Layer 3 of a small transformer language model trained on English Wikipedia (9 layers, counted from 0, width 64).
A neuron adds its activation times its output weights to the MLP's output. To switch it off is to set its activation to zero at one token and run the rest of the model.

Output weights of the MLP neurons that the questions are about. A number n stands for n times 0.017.
n20: 1 -6 -35 0 5 -21 13 -8 27 9 -10 -5 35 34 11 -8 5 -14 0 1 4 -15 1 24 18 33 -7 -21 -1 -8 31 15 15 9 -11 3 5 -15 -7 0 -16 13 -9 25 -18 41 -24 12 4 7 -8 -54 -25 -6 0 -26 14 15 -26 -4 -1 2 11 15
n28: 9 39 2 13 -48 -4 -22 -8 0 -11 14 24 17 22 23 3 -2 9 -47 -6 -18 3 15 22 4 5 3 -11 -7 35 6 -34 -7 3 33 -17 15 -19 12 10 -17 -16 -10 4 29 -21 6 5 -17 -7 20 -11 -11 -20 -9 -5 11 -13 -11 -17 23 -16 16 -19
n42: -4 -6 -20 -2 -21 -4 11 13 -20 11 -10 19 14 5 29 30 -1 20 -26 -23 -15 -6 -1 16 0 33 4 -15 25 -1 29 3 -11 12 3 27 29 35 -9 21 -7 -42 10 1 10 16 -3 14 -24 -22 -8 -8 -19 -17 17 11 5 8 13 8 41 5 -22 -16
n68: -1 -3 -10 -5 -16 -13 13 -3 -3 28 -15 -10 16 -65 -17 17 10 -46 -23 -2 14 -12 19 -12 22 10 -14 -2 -3 31 37 -15 17 -21 6 12 7 -5 1 5 -31 29 -9 -15 0 8 -3 4 3 -8 14 -5 -17 -14 -15 16 7 -30 -16 22 16 13 7 13
n71: 9 -20 -14 3 -1 25 -1 -6 -17 18 -66 30 -14 -17 19 3 -3 -19 -4 32 -12 14 -11 24 9 29 -17 7 -19 7 -14 -23 -2 12 8 4 2 19 -15 19 21 -29 -17 9 2 10 4 5 -18 -2 -20 2 5 -14 -6 0 43 13 -3 18 -8 13 23 -5
n105: -18 7 -5 11 31 4 -25 11 10 5 9 -10 -8 33 4 -9 5 -3 1 2 -10 9 3 -31 15 -17 19 -10 -8 -19 23 9 -2 22 -28 24 18 -4 -4 -3 -36 8 -15 -8 -24 21 -34 -14 8 13 4 3 34 0 -18 36 -5 42 -22 -23 16 21 20 -26
n108: -11 -5 -24 2 13 -8 -19 33 30 1 -26 -4 20 -59 -11 32 16 -18 -15 1 -10 -5 14 20 -1 -11 -1 0 -19 5 -38 8 17 -7 -8 20 -11 -15 -1 -15 35 23 -15 -6 -17 1 8 -7 12 2 14 -10 -4 0 -4 20 6 6 8 14 20 20 18 15
n115: 24 11 9 -8 18 -2 -3 7 1 -7 13 15 33 -1 -28 2 -16 -10 -8 -33 -10 -7 -7 -10 15 -6 4 19 7 -12 -11 -20 -13 8 -10 7 11 -21 16 -5 1 6 21 22 39 -13 -20 -1 28 -10 9 54 11 -32 -23 -10 -4 -17 -42 12 24 0 1 -22
n116: -15 -10 -18 8 -4 -22 -1 8 12 -9 26 20 35 28 -27 -12 35 6 21 10 24 -32 -19 17 -7 -3 26 2 4 20 -15 -26 -7 16 -17 19 0 -10 5 12 -4 18 -20 43 -10 1 -5 32 -10 -13 3 -5 2 -1 -14 2 14 22 -4 6 -7 2 33 27
n127: 16 33 -14 -2 5 14 7 -24 -11 11 -16 24 -4 26 3 14 26 3 -2 -6 -4 32 6 -19 9 -23 -13 -22 30 3 35 -39 -32 35 28 25 -35 -4 17 -5 -15 0 -2 -5 -14 23 -16 8 -9 8 -9 -17 15 -14 -13 6 -8 9 17 8 -25 5 50 -8
n133: -21 7 -20 0 5 19 19 25 -20 1 16 9 18 -10 -23 0 12 -43 -1 -18 35 -12 8 -11 12 5 19 3 1 8 1 11 17 -17 13 1 23 -22 -2 0 -6 -23 17 7 -40 3 -19 21 23 7 19 -8 42 -13 -2 7 -34 38 -1 14 20 -37 -13 2
n146: -2 -14 -37 22 8 4 -12 16 10 7 0 1 -30 1 46 -9 3 12 -9 -2 -1 15 -10 15 13 -6 -26 40 -30 11 -18 -10 -10 -16 -13 -24 24 -2 1 9 8 -3 -11 10 10 -40 10 -39 4 -5 -14 1 22 12 31 -4 -18 14 8 9 -19 32 -9 0
n172: -1 -2 -6 4 -15 23 1 -14 9 9 62 -11 -34 12 -8 -35 -10 -47 -25 -2 -21 0 -9 5 19 -16 -20 7 11 -8 -23 22 19 19 -20 10 -5 35 6 12 7 -21 11 -3 -6 -3 -4 9 6 22 2 -7 7 -27 2 10 -2 4 -29 10 1 5 -6 -2
n174: 36 -5 1 -11 -21 14 -27 -19 -17 2 -17 -15 -14 -20 -41 -5 6 25 -12 -1 12 -23 17 -27 12 -3 10 1 16 -8 10 -9 12 15 -9 -31 -12 7 -25 -11 5 13 30 33 -19 -7 -10 10 16 -37 -6 -4 17 14 19 5 -6 11 19 5 -3 17 -26 25
n179: -13 10 -8 -18 -6 37 24 -15 -1 -6 32 24 -5 36 -18 -12 -33 26 7 -11 -32 13 29 28 3 5 14 15 -4 -2 10 -46 14 -8 13 8 -29 -10 -24 11 -12 -3 -10 -3 8 -23 7 -18 -5 19 -34 14 33 -5 8 4 -18 15 18 12 6 -25 -12 -2
n186: -4 -17 -3 15 -18 34 -7 8 20 -9 11 27 5 44 -1 -20 -14 7 95 -37 8 7 11 -29 -5 20 2 -28 -27 13 -29 -9 -5 21 8 -8 7 -19 -28 -18 17 -2 9 1 -1 22 -4 -7 -41 -1 18 22 11 14 11 -25 14 31 2 -14 -2 6 14 -18

Each question names a token from some text and the token that comes next. It shows the activations a of the neurons there, in the order above. A number n stands for n times 0.06.

Then comes g, the gradient of the next token's log-probability with respect to the MLP's output, scaled to length 1. A neuron's effect is roughly proportional to its activation times (output weights . g). A number n stands for n times 0.0055.

"t", then " h"
a: 12 1 10 3 -3 23 3 2 3 -5 -1 -34 5 -3 -16 7
g: -12 -6 11 -9 -6 -7 10 9 -5 -15 0 26 -14 0 -2 3 -18 -3 8 46 58 32 26 -8 34 -35 54 -1 32 -17 -18 -37 -6 26 -22 -7 27 9 -2 12 -11 4 14 16 -36 9 7 -6 -5 -15 32 0 -42 12 23 -14 1 -27 -6 42 -66 -2 -9 11
Which neuron, switched off, raises the next token's probability most? n105

"th", then " |\n"
a: 32 12 -5 -5 -10 -4 2 -3 -9 -15 5 -9 -7 64 5 24
g: -3 -18 2 -32 31 16 7 12 12 -5 39 -24 18 -4 5 -45 -9 -8 -17 0 2 -42 11 -40 32 -34 -29 -36 -15 -13 -5 8 26 23 3 -17 6 -15 -4 -56 32 19 10 37 42 24 -6 -22 21 7 32 14 -7 -11 -40 -15 3 24 -4 35 -9 25 6 2
Which neuron, switched off, lowers the next token's probability most? n174

"en", then "ce"
a: 3 3 4 -8 1 1 7 2 2 -1 8 -10 -6 0 0 3
g: -5 -29 -34 -33 12 1 1 -3 -4 -4 4 -13 -6 2 -27 7 17 41 2 -20 20 17 15 -6 37 -10 33 14 45 54 -9 -5 0 -10 0 -54 -39 1 24 -48 -14 2 2 25 4 1 -33 -23 -15 -23 -12 12 34 -10 -48 -1 4 37 -6 -29 9 21 -19 -3
Which two neurons, each switched off alone, lower its probability most, in order? n133, n172

"it", then "a"
a: -6 -4 -5 -2 4 0 2 5 -10 -5 0 -2 7 18 5 -2
g: 7 5 13 -18 42 6 -23 -19 12 4 -4 -13 -17 -9 -18 12 55 30 4 -44 14 -9 4 22 8 7 12 9 -38 -32 19 14 43 -4 18 9 1 -16 -23 -2 -16 -60 -13 21 -5 13 24 -44 1 9 -53 -23 -5 -37 25 3 -6 21 -16 14 -34 -27 10 -1
Which neuron, switched off, raises the next token's probability most? n20

" com", then "m"
a: -4 -9 4 -16 7 4 -1 -8 -9 -27 7 -3 -4 1 4 11
g: 7 30 14 3 79 9 16 -14 -13 27 -24 -3 -20 -2 -13 25 -7 5 -15 -18 -3 -29 2 -14 -10 19 -4 -21 17 -2 8 0 11 -30 -8 -47 39 40 -25 23 -1 36 9 2 18 -31 -24 2 -11 -16 18 -30 -32 52 -11 -23 -9 -25 -28 -9 -6 -10 11 -25
Which two neurons, each switched off alone, lower its probability most, in order? n127, n116

" e", then "ast"
a: -7 -8 3 -6 -2 0 -10 2 -6 6 2 9 3 -2 -1 10
g: -27 -34 -30 20 -24 12 -37 -16 15 -12 38 -14 26 5 -32 -10 39 -29 0 -14 22 20 -18 6 -15 4 41 -10 -22 -13 15 40 -36 -21 -30 -35 -27 -25 -29 -8 -19 54 -13 -7 -9 12 12 -9 -9 10 7 -7 10 -13 -4 12 39 22 17 -23 -2 -42 -14 -5
Which neuron, switched off, raises the next token's probability most? n116

"b", then "el"
a: -2 -17 0 0 3 9 2 0 -2 -6 1 -2 -2 8 -10 -4
g: -2 -33 -39 -3 -4 16 25 5 31 -21 -5 -36 7 5 2 27 -7 -14 -13 13 -25 31 15 23 13 -29 49 34 32 -1 20 5 -1 -14 4 15 -30 34 12 33 3 -5 -35 33 12 3 -43 0 -15 -16 2 31 44 21 2 -23 20 -43 23 11 -27 23 16 -7
Which two neurons, each switched off alone, lower its probability most, in order? n28, n186

"om", then "e"
a: 0 -4 -3 -7 6 -24 0 0 2 1 -7 1 1 20 -20 -22
g: 34 20 -26 -3 -46 30 -19 19 -52 14 10 1 19 -13 18 -46 44 18 -27 0 22 18 -74 -5 13 15 22 -13 -3 11 -8 5 -17 -2 -14 4 7 -34 -45 -26 -38 -18 12 15 -8 -12 2 22 8 -1 19 -3 -20 22 15 14 15 -1 -28 7 20 -5 1 -5
Which neuron, switched off, lowers the next token's probability most? n179

"on", then " J"
a: 7 -1 -1 -8 2 6 -2 -1 -1 1 -9 18 6 2 1 -2
g: -11 -31 -26 -2 -1 -16 2 -13 -18 -11 29 -4 -21 14 7 -14 -45 4 0 9 -21 -12 58 -4 -27 -2 -19 14 0 14 -19 25 -36 -8 -29 -10 15 -18 -12 -12 24 48 45 -31 4 -3 39 41 -33 39 3 10 4 -44 -5 14 -12 8 -22 -1 -12 45 -5 9
Which two neurons, each switched off alone, lower its probability most, in order? n146, n172

"ed", then " on"
a: -2 -72 -1 18 -34 8 -2 -11 0 -77 9 -4 -2 13 -13 1
g: -23 31 8 -9 -13 -12 27 -21 -13 -29 0 -21 23 -19 1 33 17 8 -13 -17 38 -8 7 -13 12 29 0 -17 -38 20 -12 24 -5 9 8 -39 -8 10 0 -19 -12 -32 8 10 34 -33 5 -22 13 11 -49 -16 -17 62 49 20 -12 -12 -2 38 -27 -38 -7 4
Which neuron, switched off, lowers the next token's probability most? n127

"A", then "l"
a: -2 -1 1 0 9 8 -2 -1 9 7 0 0 0 -3 0 9
g: -38 30 1 14 -4 18 -10 -1 23 17 -15 23 37 4 52 -36 22 9 -9 23 -10 -4 -19 -22 6 -16 -12 -3 -31 7 14 14 -3 13 36 6 28 -3 -1 25 -27 -5 -15 -5 -5 26 -39 34 -17 -16 -14 39 -49 16 -27 28 41 12 -14 -24 25 -45 -8 -10
Which two neurons, each switched off alone, lower its probability most, in order? n105, n71

"k", then "s"
a: 4 -2 -20 -12 0 -1 -1 2 0 -6 0 -1 -4 5 -2 1
g: 22 13 31 0 -43 -45 -1 -5 -3 9 -23 -31 -4 -9 21 -29 -5 -59 5 -18 4 6 20 -24 25 6 13 -32 -37 5 -7 -7 -29 -26 -36 -53 -40 5 -32 9 6 -8 13 0 -33 -2 4 -5 -10 4 -18 20 -14 -53 10 -33 -9 -5 -5 14 -17 4 28 -11
Which neuron, switched off, lowers the next token's probability most? n42

"s", then ","
a: 0 -2 -24 -7 0 1 -33 5 2 -4 -5 -9 3 0 12 5
g: 13 32 -38 21 3 0 14 -24 -17 -20 34 50 -2 24 6 0 -19 1 7 -24 -4 13 -6 8 18 -13 -21 -29 -44 -48 -26 -10 -1 0 -38 -18 -7 6 6 33 -17 -11 19 8 2 23 -11 -17 15 45 3 -17 -41 63 2 8 -46 -1 -23 15 5 8 -5 6
Which neuron, switched off, lowers the next token's probability most? n108

"a", then ";"
a: -20 7 -3 5 -9 -4 -14 -16 1 -5 3 -3 2 -3 1 2
g: 7 -25 -12 59 -27 7 -8 6 8 -12 46 14 -9 20 -19 -21 -27 24 10 -9 23 7 16 -28 26 -16 -7 2 -14 33 -11 -24 17 -19 -10 2 -22 38 -11 7 -11 -22 5 -9 -45 0 15 -34 13 16 -8 2 -8 41 18 -8 20 -10 2 -53 -26 65 8 12
Which neuron, switched off, lowers the next token's probability most? n115

"0", then "2"
a: 0 2 -4 -46 -62 -44 -10 1 1 7 -1 -3 -5 11 10 0
g: 39 -13 75 21 -13 1 -16 -8 4 -11 -2 22 -3 -10 28 26 -7 1 -8 -20 -11 -9 -36 -6 27 14 -14 2 -5 16 -10 -7 10 -6 4 6 4 2 7 13 18 -46 30 -9 -50 25 -50 -3 3 -30 -58 -15 -28 22 -14 2 4 -11 19 21 -12 -47 -15 3
Which two neurons, each switched off alone, lower its probability most, in order? n105, n68

" st", then "em"
a: 0 3 -2 -9 3 -2 2 -1 -7 0 -4 -1 -5 -1 6 -1
g: 15 -36 -39 -15 -31 6 4 -17 -11 -22 -16 8 8 4 14 -10 -11 17 -33 15 1 22 23 11 15 -1 -64 5 6 42 4 -6 38 -12 -21 39 -51 -9 -15 1 0 -13 14 -33 10 16 -11 0 3 -29 -13 23 3 24 -27 -45 -6 -13 -43 -46 25 2 0 -3
Which neuron, switched off, lowers the next token's probability most? n116

" M", then "at"
a: -2 1 1 4 -2 2 -6 -1 -1 1 2 -6 1 1 -7 -6
g: -26 41 -19 35 -27 16 25 -3 19 -19 -4 7 20 8 -27 -3 -11 16 -18 -38 16 -41 1 -6 -46 33 -29 13 -12 9 2 68 17 -19 3 24 8 -26 0 10 -17 -12 -8 -10 -25 -9 -30 21 9 -42 14 -33 -3 -33 -14 7 19 -7 -29 30 17 -24 -16 0
Which neuron, switched off, lowers the next token's probability most? n146

"av", then "es"
a: -2 -1 3 -4 5 -3 -52 -2 -5 -2 0 1 -2 9 0 2
g: 0 -3 -13 5 1 12 -10 12 38 -16 16 -30 -19 -4 4 -1 -5 -18 3 6 -8 29 -25 -1 20 -29 12 -6 -5 -41 -5 -50 6 15 6 -14 -54 -14 2 17 -35 8 -4 29 -34 -4 16 -11 -8 26 -10 23 77 -8 21 -11 12 30 25 13 28 55 18 -4
Which neuron, switched off, raises the next token's probability most? n108

" c", then "ame"
a: 6 0 3 -1 -1 1 5 5 -6 -2 5 -2 0 -2 2 -5
g: 20 -57 18 5 -9 -21 -23 20 -3 -3 14 6 26 -15 -15 -29 13 -7 -19 5 44 18 12 -17 -20 -3 21 15 -12 -28 -24 -35 2 7 30 50 -9 -1 -31 -41 -28 -23 4 -8 1 13 25 -32 -23 -59 -4 29 -23 12 -17 17 -17 30 10 -21 -7 -26 12 -9
Which neuron, switched off, raises the next token's probability most? n20

"0", then "."
a: -1 -4 -2 -2 -11 3 -13 1 2 3 5 10 8 1 -1 8
g: 7 -9 -8 -6 -1 17 -4 26 -13 -6 -44 31 11 -3 8 29 9 4 9 -3 45 -11 1 8 22 31 28 16 -12 20 32 -16 31 27 37 40 -21 -7 14 0 -46 -41 20 6 -19 -7 -11 -11 11 35 44 -7 -3 5 -14 -27 -42 -12 16 12 61 -22 -8 2
Which neuron, switched off, lowers the next token's probability most? n133

"c", then "i"
a: -1 5 -3 0 -4 -1 -4 1 0 -4 5 -8 18 0 6 -4
g: -22 10 -27 43 6 -34 14 -16 9 -5 24 -6 -5 1 -2 -5 -30 18 -11 19 -50 -5 -8 5 40 -16 -5 33 -1 -21 -3 -25 5 2 39 11 27 -28 17 -41 -12 11 -27 4 -45 15 -18 -3 5 -30 8 -25 43 42 -6 22 17 -23 7 6 -12 28 52 13
Which neuron, switched off, raises the next token's probability most? n146

"ers", then "id"
a: 27 1 11 -3 6 2 -5 4 1 8 -7 4 -12 -2 -1 -1
g: 22 -9 52 -23 33 -3 12 -15 -28 16 30 -12 12 14 9 19 -1 12 5 -14 -29 -10 14 3 21 -20 37 -2 14 20 -5 23 29 14 -30 1 41 -37 16 -3 -13 -13 -35 19 -11 14 -6 13 -10 46 25 -50 33 32 -13 8 18 20 2 11 -31 12 49 21
Which neuron, switched off, lowers the next token's probability most? n20

"er", then "ber"
a: -17 -5 2 4 5 25 -5 4 -23 -2 -1 4 5 2 -3 25
g: -36 -11 9 3 -7 41 67 38 39 9 1 -10 4 16 24 30 0 -50 17 3 -17 19 -50 11 -41 -15 -10 26 15 -10 10 20 -8 -9 -15 2 12 3 28 -11 24 -3 4 -30 12 13 -1 -24 18 -22 28 7 14 34 -11 -32 16 13 -7 -43 12 -16 14 -8
Which neuron, switched off, lowers the next token's probability most? n186

"x", then "ic"
a: 3 0 7 4 -6 -7 -1 -3 3 -4 0 1 -1 1 6 -2
g: 8 -5 -35 20 26 -10 -1 -22 -18 17 -10 -8 46 -13 28 -1 0 -19 -16 12 16 -30 -21 -6 -43 0 -5 -16 -14 -33 -15 -45 -37 -7 32 -31 41 20 -3 10 3 -15 28 -3 -30 6 -18 7 -13 -46 15 6 -57 -24 0 0 10 -8 -4 2 -19 -11 -48 32
Which neuron, switched off, raises the next token's probability most? n179

"uc", then "c"
a: 0 8 -2 0 1 10 0 8 3 -4 2 -2 -1 -2 0 26
g: 35 -2 13 11 -51 10 22 21 14 9 -21 22 -14 -14 26 -4 19 49 -2 26 6 -16 -4 -16 12 -16 35 -24 25 34 -21 -1 7 14 3 13 -18 49 -25 25 4 6 4 -3 -10 16 -41 18 16 -3 -36 41 -20 9 59 -24 5 21 2 12 19 -1 -4 -38
Which neuron, switched off, lowers the next token's probability most? n186

"m", then "ore"
a: 6 -1 -3 -3 5 -1 -2 0 -1 -5 -5 0 0 -3 -1 -2
g: -37 -15 -25 2 26 13 -3 -46 32 40 -5 -16 -1 -18 -13 -13 23 11 2 0 -53 1 32 6 -10 -31 29 6 2 -13 25 44 3 -22 47 45 53 0 18 -30 17 14 -4 16 -7 6 -3 13 27 3 -2 -15 41 -37 6 -5 -7 3 -2 -28 -5 -14 -1 -10
Which neuron, switched off, lowers the next token's probability most? n20

"a", then "it"
a: 2 -11 6 7 -3 1 1 -4 -4 -5 1 -2 1 7 -3 -5
g: -24 -11 -30 1 17 -51 -23 -45 8 -10 9 -11 -23 -16 -12 -23 36 -22 3 -18 -14 0 -3 -4 5 11 80 14 -14 6 -10 6 27 9 -9 -37 22 -4 0 6 -25 6 -57 -41 -1 5 18 5 6 -29 -25 4 -9 -13 -1 -46 -20 2 22 -17 -23 -12 -18 -1
Which neuron, switched off, lowers the next token's probability most? n127

"and", then " st"
a: 1 -5 -4 25 6 -3 -1 1 -10 13 -11 -1 3 -1 42 5
g: -12 38 27 -8 11 -38 44 10 4 -1 37 17 12 10 -17 -27 -41 43 14 -41 10 -7 9 15 -7 -47 -13 34 5 33 -14 -4 -15 -3 17 -2 36 -2 7 -1 -6 29 -20 14 38 16 -35 -5 -22 -29 -2 -9 15 -14 -18 33 26 21 29 -1 -13 15 37 15
Which neuron, switched off, lowers the next token's probability most? n179

"n", then "et"
a: -4 2 8 -4 -17 1 -1 22 -6 -6 -1 4 44 0 1 -17
g: -18 -14 5 -17 3 -6 21 -3 -39 -10 8 0 3 -12 18 30 -18 -25 11 10 54 -24 -50 1 39 -12 -29 9 -25 -42 1 -43 28 2 14 -16 12 5 -14 7 -29 -5 6 22 14 14 -11 -3 12 69 -22 -24 28 39 5 -5 2 -2 27 -7 42 -7 -10 13
Which neuron, switched off, lowers the next token's probability most? n186

"end", then " "
a: -5 -4 27 -6 1 4 0 1 -9 -2 -1 -4 16 1 -7 -3
g: -13 -29 -7 24 37 27 -23 26 -8 -31 20 -38 -3 -3 -44 31 20 -19 -12 56 -10 39 -40 1 12 7 -36 6 35 -2 -18 6 -27 22 14 13 -11 -24 2 9 36 3 28 0 -41 4 29 20 10 -6 22 6 -14 -15 -13 -13 -9 39 -11 -3 5 6 33 13
Which neuron, switched off, lowers the next token's probability most? n172

" t", then "ran"
a: 4 -3 0 -12 -1 -2 0 5 -9 -4 8 -4 1 0 3 -2
g: 8 2 -2 27 3 -9 -14 3 -14 7 3 3 -12 19 -42 -13 -21 -7 1 -10 -49 -17 4 -14 2 1 -34 -10 27 -32 5 36 -12 -16 22 39 43 19 18 -14 -8 19 24 -19 -41 13 -38 15 4 -13 3 28 1 65 24 29 46 25 13 -10 -28 -8 -27 -11
Which neuron, switched off, lowers the next token's probability most? n68

"ing", then " G"
a: 0 1 -1 -1 0 2 0 -2 3 3 46 -5 -7 -2 5 0
g: -32 -7 16 -31 1 -32 -23 8 8 -3 -11 40 2 -37 -3 -7 23 -95 -1 6 12 -7 7 -12 -25 -19 -43 20 15 -13 6 16 -3 7 -21 12 3 -7 11 1 27 -8 21 -8 44 4 11 42 6 6 -30 11 22 -10 -5 23 -17 -11 -11 47 7 -26 22 -7
Which neuron, switched off, lowers the next token's probability most? n133

"ish", then " or"
a: 8 3 0 -1 0 -1 -46 30 5 -1 -4 -1 4 -1 4 -1
g: 9 7 27 7 -10 19 0 -10 43 -3 17 -2 8 26 -18 10 -19 0 -9 5 33 -11 40 -4 45 -11 -35 18 -15 8 -28 34 23 5 1 39 14 9 34 -3 -3 -8 26 35 18 33 4 37 26 -39 45 -22 -5 -13 19 -20 29 -16 -22 -3 28 -9 49 17
Which neuron, switched off, lowers the next token's probability most? n115

"op", then "ies"
a: 11 -1 3 -7 11 -2 -3 2 -7 -1 -1 -6 -4 -1 3 -8
g: 23 4 13 10 -19 -13 -7 24 -31 7 7 36 13 -5 -37 -32 0 20 -27 11 -29 53 7 -38 10 -11 62 28 -25 -19 -12 -3 11 12 11 -14 8 -32 -9 -25 -6 19 6 13 -44 -13 -13 -11 -4 -42 -56 7 -24 2 23 17 -7 -3 -2 8 10 5 39 16
Which neuron, switched off, raises the next token's probability most? n20

"e", then " re"
a: -31 0 -3 -7 -1 1 8 -4 -5 2 -34 -1 2 -1 0 0
g: 40 35 20 16 -45 7 -10 0 7 3 24 15 27 15 -12 -3 -47 11 -13 -46 -13 -9 -9 4 4 -21 -26 -14 -7 2 -11 -17 37 -24 -16 44 -13 7 11 13 -19 -5 4 8 1 51 1 18 -3 -37 -33 13 2 -5 56 -6 -21 3 9 -37 -43 24 -22 1
Which neuron, switched off, lowers the next token's probability most? n133

"o", then " with"
a: -11 3 6 0 -9 4 3 0 4 0 1 -6 -2 0 -9 4
g: 49 16 16 0 -14 -26 26 -11 -52 9 15 8 1 -2 41 -13 -30 -9 -4 -28 28 -2 -2 17 1 10 31 -14 41 21 -23 -23 47 -14 30 7 19 23 12 8 -13 26 21 14 -10 -3 -11 9 15 18 39 -2 -11 -29 20 -11 -5 -13 54 -28 31 -15 7 35
Which neuron, switched off, lowers the next token's probability most? n71

" ", then "ra"
a: -1 -3 -1 3 2 2 -3 0 -5 5 3 -2 -3 0 -1 -1
g: -23 -3 28 33 30 -22 22 23 27 22 -20 11 -8 0 -19 29 21 -21 2 11 9 -29 -1 -6 10 33 0 -1 23 -32 -18 28 3 -28 -16 41 -1 3 4 -3 -12 12 26 -10 -17 -19 17 36 -1 49 23 44 -25 10 33 -9 -8 -45 -37 -23 35 -14 6 35
Which neuron, switched off, raises the next token's probability most? n127

" the", then " b"
a: 3 1 -3 -1 1 -12 3 -3 0 0 1 -3 4 2 5 -13
g: -10 13 17 24 21 -11 -15 -7 7 -16 4 38 7 17 36 15 4 10 -4 3 31 11 13 1 22 36 0 -4 1 23 -18 -39 -4 38 -1 -17 -13 0 -23 41 41 11 1 35 5 40 28 -35 25 -70 33 24 3 -16 3 11 -17 -12 7 32 3 3 43 -7
Which neuron, switched off, raises the next token's probability most? n186

"ab", then "y"
a: -2 0 24 0 -2 -23 -1 -24 -3 -1 0 -1 11 3 -6 0
g: -52 -13 49 19 41 22 3 -6 1 -43 5 1 6 -35 -16 -12 -1 2 12 17 6 4 7 -29 10 4 19 -16 -49 -1 -16 30 -4 22 6 -29 -23 7 -27 -14 28 48 12 -11 13 -13 -3 -17 14 12 -37 -4 -16 12 30 52 11 3 -44 -4 -23 1 17 27
Which neuron, switched off, raises the next token's probability most? n42

"et", then "w"
a: 0 -2 7 -4 -2 6 3 1 -4 -8 2 -1 -5 0 -6 2
g: -48 11 11 -28 29 12 -34 -16 -33 -21 30 23 18 -6 9 -3 11 -2 27 6 3 -12 -17 -19 40 -13 19 9 -33 -9 -17 10 14 -32 -23 3 -17 12 4 22 34 -15 2 -8 12 19 45 -9 43 -36 -19 -5 -20 -15 23 -31 -21 -4 -18 28 -51 19 15 34
Which neuron, switched off, lowers the next token's probability most? n127